Layer 3 of a small transformer language model trained on English Wikipedia (11 layers, counted from 0, width 64).
A neuron adds its activation times its output weights to the MLP's output. To switch it off is to set its activation to zero at one token and run the rest of the model.
A neuron's activation on a vector x is SiLU(gate . x) times (in . x), where the dot is the dot product.

Input weights of the MLP neurons that the questions are about. A number n stands for n times 0.0057.
n12 gate: -10 -23 -5 -13 -15 18 24 17 -7 -46 2 4 7 3 30 33 -34 3 31 18 3 35 -68 33 54 53 -22 61 -14 28 -14 7 9 -2 -8 -10 -17 -2 -54 5 -20 -63 -2 -17 -13 -1 -3 -3 -34 25 0 -4 -27 40 -13 33 3 -32 -28 20 -22 -3 -29 -12
n24 gate: 9 15 -16 49 9 -61 1 -2 12 -7 -37 -5 22 37 -11 -7 25 -10 -9 25 20 20 21 49 34 91 -5 -11 -3 -42 -20 -17 2 21 2 37 8 -47 -7 16 14 -18 -42 -8 -43 -7 47 -14 38 -18 -1 21 -54 6 -15 -48 9 -60 -16 6 -31 -6 0 -3
n60 gate: -12 24 26 -44 -5 -27 3 14 14 -41 -36 31 -20 -9 14 11 -3 -11 2 29 -42 0 24 62 -3 -25 -17 -43 37 -49 -43 -11 22 4 26 -16 22 35 35 29 -12 -1 29 43 0 -21 -14 6 41 -30 -43 25 -38 4 -4 30 18 19 -5 26 50 -41 9 38
n63 gate: 9 -30 5 -21 -54 -7 26 -6 12 -61 7 -36 15 -30 7 33 -24 37 51 -16 -50 -23 7 6 -5 -34 3 -20 -3 -34 -28 4 -44 -25 -31 38 2 12 -27 6 21 8 -28 -24 18 -51 32 17 13 12 -8 24 -18 9 -44 6 18 40 -26 -41 -75 -19 -21 -34
n65 gate: -2 14 22 -32 -51 26 -3 23 -82 -12 -19 6 35 8 -6 6 2 14 34 47 -19 -24 19 -61 -2 -54 -56 -4 6 5 14 -5 -39 -21 6 25 33 -24 9 -11 46 -12 -5 -39 -21 -23 -61 30 1 -11 46 -11 17 -5 -32 -12 14 -8 -26 -28 -13 -22 10 -5
n66 gate: -37 34 16 -14 -43 16 -18 32 -42 -13 35 -8 -22 4 -36 -28 -6 13 -18 6 -54 -31 -11 24 -7 -2 -69 -24 -11 -75 12 -7 -40 -5 20 12 35 4 16 -43 19 6 -6 19 14 0 14 23 4 14 -17 29 6 -20 -39 5 10 -17 91 16 1 -36 -20 -60
n86 gate: 3 -17 -16 -51 -35 -16 -56 -2 -57 -94 7 -35 -11 -9 -2 -24 -41 23 71 6 -28 11 -11 -19 36 -23 -5 -79 -1 25 16 -5 -19 6 -60 13 12 -8 -16 -12 35 -26 40 31 -1 -20 -44 -49 17 -52 22 54 -40 0 -47 -6 43 12 -15 50 8 -36 -1 -12
n88 gate: 2 4 16 -6 -11 6 -22 3 5 -39 -4 -21 -19 -58 33 -45 -31 20 32 27 23 -25 -12 -18 12 -4 2 -8 4 -35 -67 4 71 13 34 8 -69 -17 -25 -4 -12 11 -59 3 -8 -22 10 37 -44 10 -22 -24 -8 -25 35 8 -17 23 -57 -1 20 8 -18 -17
n12 in: 5 27 19 -31 18 -16 -29 -33 -33 18 22 -58 -4 8 -26 -33 -11 -3 -10 40 11 46 32 39 -3 -25 16 -13 9 -7 17 4 -22 5 19 -3 33 -26 17 14 -20 37 -38 26 13 2 -2 -8 -17 -35 -7 38 38 -17 22 28 -3 21 43 -11 56 -31 -5 -17
n24 in: -13 -12 25 -28 5 23 -16 -27 -53 0 52 7 -3 -12 -8 -6 -46 53 41 -9 -27 -19 -16 -22 -43 -14 56 -8 -10 -19 10 -6 -9 11 42 -35 10 22 -41 -17 -1 3 40 13 26 -12 45 10 -5 7 26 -14 -17 14 -44 -64 -16 6 40 -3 41 -54 7 18
n60 in: -6 8 -17 -5 -5 -20 -7 -17 -24 48 -20 1 3 39 -10 -14 14 -12 -56 -10 -19 -71 29 -29 -37 -2 28 18 -10 -18 50 -12 -16 -14 -18 -28 -14 -7 43 -17 13 -11 22 -38 61 -4 -13 36 32 -18 21 27 7 -78 -9 -19 -6 -5 3 -44 3 26 4 -8
n63 in: 18 -11 -28 4 15 -7 -2 -18 22 2 -56 -41 0 1 -30 0 -5 10 5 -29 -1 33 23 19 -3 -38 -4 3 4 36 -14 -16 -29 -22 -41 0 57 -16 37 12 34 -2 68 5 42 -45 -15 -13 6 -42 34 12 2 17 21 -46 2 -14 39 -30 9 -41 -7 -29
n65 in: 6 -7 -12 36 -4 36 -2 -35 -13 -16 -3 15 2 -1 14 -36 17 26 -7 -22 14 -25 19 -31 13 3 -33 -51 -49 -2 21 2 -20 23 18 38 40 38 -40 -13 16 29 21 1 -15 22 61 47 -9 -12 -23 2 77 -6 -44 -24 -1 23 17 -7 17 16 4 23
n66 in: 19 -16 -32 43 -2 -2 5 -45 22 -5 -21 21 17 -3 0 5 -43 -4 34 21 37 -9 0 -27 14 14 63 12 46 15 11 14 5 59 -38 17 -28 0 -47 26 -10 20 16 -29 -8 -1 5 -29 -4 -30 19 35 21 -13 10 34 -2 14 -18 19 8 5 -26 14
n86 in: -6 35 29 31 12 87 43 -39 25 35 -25 23 49 23 -7 13 20 -1 14 25 -8 1 50 32 39 37 67 49 18 -18 14 6 -7 -1 -27 4 -26 21 -2 -6 -13 41 -27 18 78 30 -13 11 -10 26 3 10 27 -45 -57 -46 -15 -29 69 -7 -28 12 25 7
n88 in: 4 -31 -32 41 -26 -8 24 21 -38 -1 14 -29 -16 16 -14 3 -15 -9 33 28 -45 11 -62 -27 0 -18 -35 -29 16 0 33 10 7 11 20 10 0 30 13 -9 38 -5 34 16 -38 0 2 -10 24 -12 40 20 22 -25 37 17 44 15 -19 18 -4 28 -32 -19

Output weights of the MLP neurons that the questions are about. A number n stands for n times 0.0062.
n12: 17 11 3 -53 15 -26 1 -38 22 5 -11 -13 -10 -16 54 -11 18 -3 -1 29 25 24 26 17 15 47 7 -23 1 -14 8 19 9 -7 7 -35 -4 20 -9 -12 -13 10 -17 5 -4 2 57 29 19 -7 -14 -6 12 18 -36 38 -8 14 -32 37 9 -31 19 -4
n24: -4 17 7 27 -3 40 -33 13 -19 27 5 -63 -14 -1 -10 8 -38 27 41 -2 4 -3 5 0 -26 -6 11 56 -15 -16 7 13 0 -6 -22 -60 -12 -15 -3 2 -2 24 -28 -55 -2 -9 3 -27 -2 -24 -12 5 -59 -36 -17 2 -21 19 25 50 -43 -22 -15 26
n60: -28 -19 2 -14 -4 -60 3 -31 -24 6 3 1 -1 38 -29 8 -17 26 -2 7 -8 -3 -2 38 -53 29 0 11 -5 12 40 -33 -43 11 -20 -16 -33 -35 -21 20 19 22 17 23 27 5 43 31 -48 13 11 5 -9 35 -8 39 12 -31 14 10 -9 29 -35 14
n63: -4 16 16 -17 20 -10 24 7 -4 12 4 49 25 17 26 24 21 -14 -15 -17 37 -9 -56 -14 -10 42 -28 17 -15 -5 9 -4 -8 9 47 -12 -28 8 49 31 -19 -19 -11 -19 4 -21 -22 9 11 12 11 1 8 -21 32 19 -9 -23 -33 56 55 28 20 32
n65: -22 -31 -6 28 21 -34 7 -36 12 -20 -27 -39 -19 -22 10 11 7 -17 -4 -9 40 39 18 24 15 94 12 -14 -7 -51 2 -20 -8 -10 -33 31 -27 -30 -6 -17 -35 24 14 4 21 14 29 -12 27 15 -39 -1 -25 -2 -24 -27 -3 12 25 18 29 15 -3 -7
n66: -41 30 -26 -13 9 36 -18 -4 -1 -21 9 5 -7 -3 -24 -4 8 -2 8 15 14 4 22 19 23 -1 3 -1 27 -7 -39 -23 -15 5 -14 16 42 16 -45 -74 12 17 -1 14 19 -9 -62 -30 -9 -12 21 22 41 4 -11 22 22 -5 31 -35 2 18 -30 5
n86: -35 24 21 15 18 41 17 38 -26 -30 -16 10 -45 -21 2 -20 -7 18 72 7 -2 34 -54 -20 25 -46 47 13 56 -19 -17 -14 13 23 -26 9 -45 -16 -24 43 57 25 25 -22 -9 -21 14 -7 24 13 22 11 -7 -3 -11 -32 16 14 -32 -21 -34 -19 -19 61
n88: -5 -7 11 16 -7 -10 8 -35 -8 5 -33 -14 -19 12 -40 -13 -14 -16 25 25 11 -28 -66 -5 12 -4 -6 33 -3 18 20 -7 0 -3 7 -2 -67 11 15 -13 3 -13 13 -39 13 -53 4 26 19 -1 23 -4 -6 34 -2 -17 -32 4 20 -5 11 -39 -33 6

Each question names a token from some text and the token that comes next. It shows the vector x that enters the MLP there. A number n stands for n times 0.049.

Then comes g, the gradient of the next token's log-probability with respect to the MLP's output, scaled to length 1. A neuron's effect is roughly proportional to its activation times (output weights . g). A number n stands for n times 0.0047.

"1", then "7"
x: 33 12 15 8 -4 12 20 -16 -16 3 14 0 1 17 -5 0 24 10 -7 -10 -19 -16 31 -16 -38 -43 15 14 -19 13 -5 37 2 -27 4 12 45 28 3 7 -1 -9 6 -5 -8 0 -13 7 14 -7 47 12 20 20 -4 28 -6 -23 -1 -21 0 -13 -12 44
g: -14 24 -49 -24 33 -2 -20 17 54 -7 -12 5 41 -33 -43 -15 4 32 -2 1 9 28 8 1 -17 38 -4 25 -17 -30 -8 61 -27 -16 -9 -4 37 -33 5 0 20 -31 -5 10 6 30 33 6 -31 -88 1 -17 -44 -1 -40 7 -26 -19 -18 -26 5 13 3 18
Which neuron, switched off, lowers the next token's probability most? n65

"bility", then " ("
x: 34 -21 5 -24 19 -17 13 -2 -6 18 3 -3 13 -4 -1 15 30 -6 -31 -36 0 -29 -21 -19 -41 -28 -7 -13 0 -14 12 -15 -36 -33 -11 -5 -1 6 25 -28 14 4 18 -13 -17 23 24 16 20 -6 -18 -12 -25 21 35 15 -13 -10 9 7 7 36 6 -35
g: 18 -29 2 -16 -32 -13 32 -9 -9 44 -49 -28 -37 -35 -20 -79 11 -29 -13 43 -33 13 12 -8 2 -12 -9 -20 -32 -23 7 -14 40 42 -4 -10 -26 31 20 7 -47 -7 59 -29 -39 -3 18 12 -10 17 -17 22 22 32 -23 23 8 -8 10 -15 3 -44 1 7
Which neuron, switched off, lowers the next token's probability most? n66

"9", then ";"
x: 36 16 25 8 -12 50 5 -20 7 -11 -2 -27 -6 -45 1 6 30 -1 -7 -38 -15 23 -12 14 -8 8 -2 -4 -36 -7 2 19 -17 -4 -34 15 28 5 -7 -2 8 18 18 -17 10 21 52 33 -23 3 25 -3 7 5 2 25 11 -13 26 -3 4 9 -1 31
g: 21 -10 -22 -31 34 -20 -7 34 -19 36 -35 -3 7 55 18 42 11 22 48 -14 -21 -14 -13 -6 22 48 40 0 -28 -29 15 14 -26 -9 -10 -32 -1 -40 -1 -31 16 -48 -30 -9 33 -13 15 23 28 2 2 -21 -47 -19 40 -21 -30 -15 -37 -8 -19 50 -4 -31
Which neuron, switched off, lowers the next token's probability most? n63

"n", then " writer"
x: 34 31 16 4 -9 21 -12 4 12 3 -5 -6 4 11 -15 17 16 0 29 -14 -34 -27 -1 -39 20 -38 14 -11 19 14 10 -9 -10 -38 -10 -1 4 28 19 -28 -12 24 7 34 11 44 -18 0 7 13 0 25 -3 -14 -12 40 20 -2 18 1 -2 12 -48 -3
g: 10 -1 43 -48 3 11 31 -11 36 -13 41 72 2 0 37 -52 8 48 25 -27 -53 -21 1 16 -4 20 3 -33 -15 -26 -23 17 -8 -16 10 28 5 3 32 15 -11 -42 15 16 -41 -14 45 12 11 13 -9 -13 -35 -2 13 -37 55 -4 -25 20 -18 0 16 4
Which neuron, switched off, lowers the next token's probability most? n86

":", then " Petro"
x: 19 -4 1 6 -19 10 -15 15 27 -4 18 -6 -1 17 -20 15 7 -17 16 4 3 4 -13 51 19 -46 2 15 9 1 -16 -17 21 21 17 -6 3 36 30 21 10 -20 9 27 32 -27 -13 -16 26 3 -20 -45 14 -11 14 6 2 -54 -16 8 14 -7 -20 30
g: -2 21 12 22 -17 -11 34 -23 -6 69 -22 -25 12 -59 61 26 -3 -16 15 18 9 33 -13 27 20 -6 6 32 -26 -43 -32 11 -29 -21 47 -5 3 9 21 -24 -5 17 19 -16 -33 31 24 33 -23 -53 2 -4 -15 16 11 -14 -29 0 -43 24 -45 8 24 -28
Which neuron, switched off, lowers the next token's probability most? n60

" her", then " journey"
x: 8 22 11 -21 8 19 -8 -2 36 -27 17 12 -7 17 0 13 -1 17 -19 -59 14 8 -13 15 -21 21 12 8 24 -32 -28 4 13 -42 38 -39 -28 -22 24 29 7 0 -12 -6 23 -18 30 -17 -22 -16 -1 -22 -4 20 12 -12 10 -25 -16 -3 2 55 9 -2
g: -6 -34 -21 -45 31 71 49 -11 -15 -15 -13 -35 45 -3 -29 -11 18 -46 -13 6 1 9 34 17 -63 4 1 -23 -8 18 13 -15 23 0 35 -4 29 -1 -16 8 6 26 37 59 25 -21 -11 -25 -6 -11 -5 24 29 -3 40 6 14 14 -7 2 -8 -65 -10 -14
Which neuron, switched off, lowers the next token's probability most? n88

"ku", then "ro"
x: -26 -5 9 -18 4 -8 12 5 42 4 -1 -26 -12 23 -24 -12 0 6 -17 -3 -20 17 -4 -47 -12 -71 14 -11 -28 -12 -25 -19 0 -56 21 -2 9 0 38 16 8 18 22 25 6 24 13 13 -1 -16 11 14 -13 2 8 -35 22 23 -15 -11 -3 -8 9 15
g: -2 1 29 -17 51 -26 29 -22 38 -7 36 -14 -18 14 -6 7 -71 -54 -27 -10 23 -5 23 30 45 -15 -37 5 -18 -35 -16 -19 -11 -36 -12 -32 7 -6 -26 -12 28 -23 -45 20 8 -19 -28 -30 41 16 -26 -20 30 10 8 -23 -31 -2 -1 -34 13 53 15 2
Which neuron, switched off, raises the next token's probability most? n60

"3", then "-"
x: 37 4 4 3 25 30 16 -41 19 5 -2 18 20 -34 0 0 32 -38 6 -26 -7 6 15 -1 5 18 -17 4 -19 -6 22 -3 11 3 30 50 19 37 -29 10 3 -7 6 0 -13 23 23 -4 -26 27 19 -23 -6 14 -11 15 -6 16 8 4 1 13 5 26
g: 13 5 26 8 4 -26 -20 -36 25 11 -16 4 -14 -35 -14 -18 -13 6 1 -35 19 28 -42 -33 2 7 28 20 24 20 -25 22 -9 19 -15 25 -16 12 -35 4 1 35 3 -1 15 -28 13 -5 12 -43 24 73 3 -48 17 38 3 52 -17 -8 -51 -82 -18 10
Which neuron, switched off, raises the next token's probability most? n86

"8", then "9"
x: 39 24 1 27 -8 50 -13 -21 19 3 -7 4 1 -23 13 -1 41 8 1 -26 -17 25 35 -10 -17 6 4 7 -37 -16 -17 19 -7 -16 -6 23 22 16 7 9 0 14 6 13 18 12 53 22 -10 -22 21 9 16 10 -4 20 8 15 4 -12 0 12 12 34
g: -1 41 -14 -33 45 0 39 -11 15 37 12 5 43 9 43 -41 -19 53 -14 25 -18 21 -21 -17 -18 -43 -7 -20 30 -3 -13 40 2 -21 -10 -8 13 -13 -30 -50 14 -20 48 1 -21 -11 29 14 23 -42 49 18 0 -7 -46 22 -17 42 39 5 -15 -16 11 7
Which neuron, switched off, lowers the next token's probability most? n65

"),", then " British"
x: 21 -5 21 11 -5 9 -19 -7 11 -8 -7 -20 -8 25 -6 1 5 20 21 -14 5 3 -34 14 -24 19 -4 24 12 -10 6 25 -8 -22 29 -1 22 -21 21 -19 -9 -28 23 -30 5 9 18 14 7 -32 -35 -63 -17 11 -6 -4 6 21 -16 10 -8 16 27 53
g: -11 -20 18 -30 -16 53 38 11 37 11 -25 -4 -10 -68 28 -41 -12 21 10 31 15 6 37 0 -12 37 -17 -24 -7 -10 22 19 30 10 -47 18 3 3 25 6 3 13 -26 10 7 -8 -22 2 1 5 3 -45 37 -14 -4 78 47 -35 -54 -9 -17 25 -6 10
Which neuron, switched off, raises the next token's probability most? n12

"ta", then "'"
x: -12 -12 8 7 9 -12 8 8 -8 -19 1 -21 -34 -12 -30 10 -2 -14 2 -17 -17 15 -27 -29 5 -62 0 -6 -13 -20 0 -18 -19 -31 36 -8 15 -11 43 11 20 17 8 46 -1 31 40 26 2 -5 -13 22 -2 11 10 -26 16 17 7 -20 -20 -6 -4 20
g: -4 24 20 -49 27 -21 -20 -46 -14 19 -23 -38 12 -7 -35 -7 18 31 2 4 -28 -17 -50 -46 13 25 -14 8 17 7 -10 12 28 -9 29 -7 -58 15 37 -33 -21 27 32 20 3 29 13 15 -53 1 32 35 -16 25 43 11 -20 -14 17 3 -42 -46 23 25
Which neuron, switched off, lowers the next token's probability most? n66

"F", then "are"
x: -1 6 -9 21 25 0 18 -21 19 15 39 -35 14 23 -13 -9 -33 -33 -10 -5 32 0 18 11 6 -40 -6 35 0 38 -3 -12 -9 -3 -36 -34 0 8 -8 18 6 -4 -1 -7 -8 8 29 22 -26 3 -3 -16 -8 -12 41 9 -7 19 6 3 -22 25 -26 -11
g: 3 24 -8 15 -6 11 -55 -21 -43 -1 53 -40 -13 -15 -17 20 -40 9 -12 37 -21 17 36 18 11 -11 3 -30 18 -36 31 20 21 35 7 24 10 -2 5 25 15 13 -25 25 -11 -58 11 46 12 21 -49 -16 -18 -5 -14 4 -16 -4 2 72 21 -44 -35 24
Which neuron, switched off, lowers the next token's probability most? n24

"mond", then "):"
x: 46 -35 -20 -16 -2 -11 -9 5 0 -16 -2 -29 -41 24 16 -4 7 29 -25 -26 -22 -7 -26 -9 -6 -19 -12 -15 16 -2 -15 -12 8 -52 6 -25 -3 11 38 -1 23 -40 -6 16 5 33 3 1 3 29 29 22 13 -1 11 11 33 24 -9 7 8 20 -4 10
g: -16 -32 37 -30 -29 21 11 19 33 19 57 58 48 -24 -11 1 51 -18 -10 -34 14 5 -7 -4 21 -12 -43 -16 -29 -52 -24 -15 -22 22 33 -8 -2 7 1 17 -26 15 31 -27 -36 13 10 22 26 -24 -25 5 11 12 -76 0 -16 15 35 -5 1 -10 23 -2
Which neuron, switched off, lowers the next token's probability most? n86

" Valley", then "."
x: 46 -46 -13 -16 18 -7 -6 -2 14 23 -3 8 14 -18 9 -14 11 -10 -33 -4 -27 16 15 2 12 -16 7 -15 -3 9 17 -21 7 -70 9 -21 2 31 42 -16 20 -12 15 25 15 10 20 -12 -1 -2 -4 5 -26 -12 23 22 5 2 -13 11 3 -23 53 -8
g: -30 -27 -18 30 14 -47 6 12 -70 11 18 23 6 -18 -1 26 -45 -2 30 -10 -7 22 30 20 21 -4 28 46 -12 31 24 -9 -4 -32 -16 4 8 -51 5 11 -34 -21 -44 -31 27 -41 3 -5 20 -15 19 -30 1 27 6 -5 -76 -16 36 -2 -15 -39 -10 -9
Which neuron, switched off, lowers the next token's probability most? n60

"k", then "g"
x: 26 17 8 1 -6 1 23 2 33 27 11 11 -12 34 12 -17 24 -16 -13 1 27 -43 10 -14 24 -59 -6 3 -24 14 -14 -2 17 -32 -2 6 3 -18 -5 -7 -10 1 -8 1 24 14 16 -26 24 6 -9 23 -7 -3 10 25 47 11 -6 -25 -12 25 -30 -23
g: -10 7 -6 3 2 -34 61 6 51 -21 -2 -3 -47 4 -30 28 -12 4 -30 21 -34 5 0 -12 4 -19 20 -18 11 -13 -24 17 26 18 8 15 8 10 -34 32 30 18 -29 40 -6 15 8 5 19 -48 19 -82 33 -24 -35 26 -29 1 -2 -7 -27 59 -24 39
Which neuron, switched off, raises the next token's probability most? n24

" and", then " Te"
x: 49 13 -19 24 24 19 8 8 14 -10 2 -6 7 41 -6 23 -4 0 -2 -38 -10 8 -9 9 24 -14 5 19 -14 -5 -22 17 -21 -14 -4 0 12 -36 40 3 27 -36 23 -14 -7 3 31 6 -20 -8 -27 5 -1 -10 -26 -11 -23 -10 -57 -2 9 -19 -8 14
g: 1 12 3 -24 -48 4 -29 58 10 10 27 -26 -27 -10 -51 28 -25 10 -24 25 -22 52 -28 -57 0 -45 -11 -14 30 -35 -22 -5 18 1 -5 -3 -5 -14 28 30 -14 3 45 32 39 -6 -57 20 -39 38 -6 -31 -8 -20 -14 -11 26 -5 3 24 -12 4 31 -18
Which neuron, switched off, lowers the next token's probability most? n12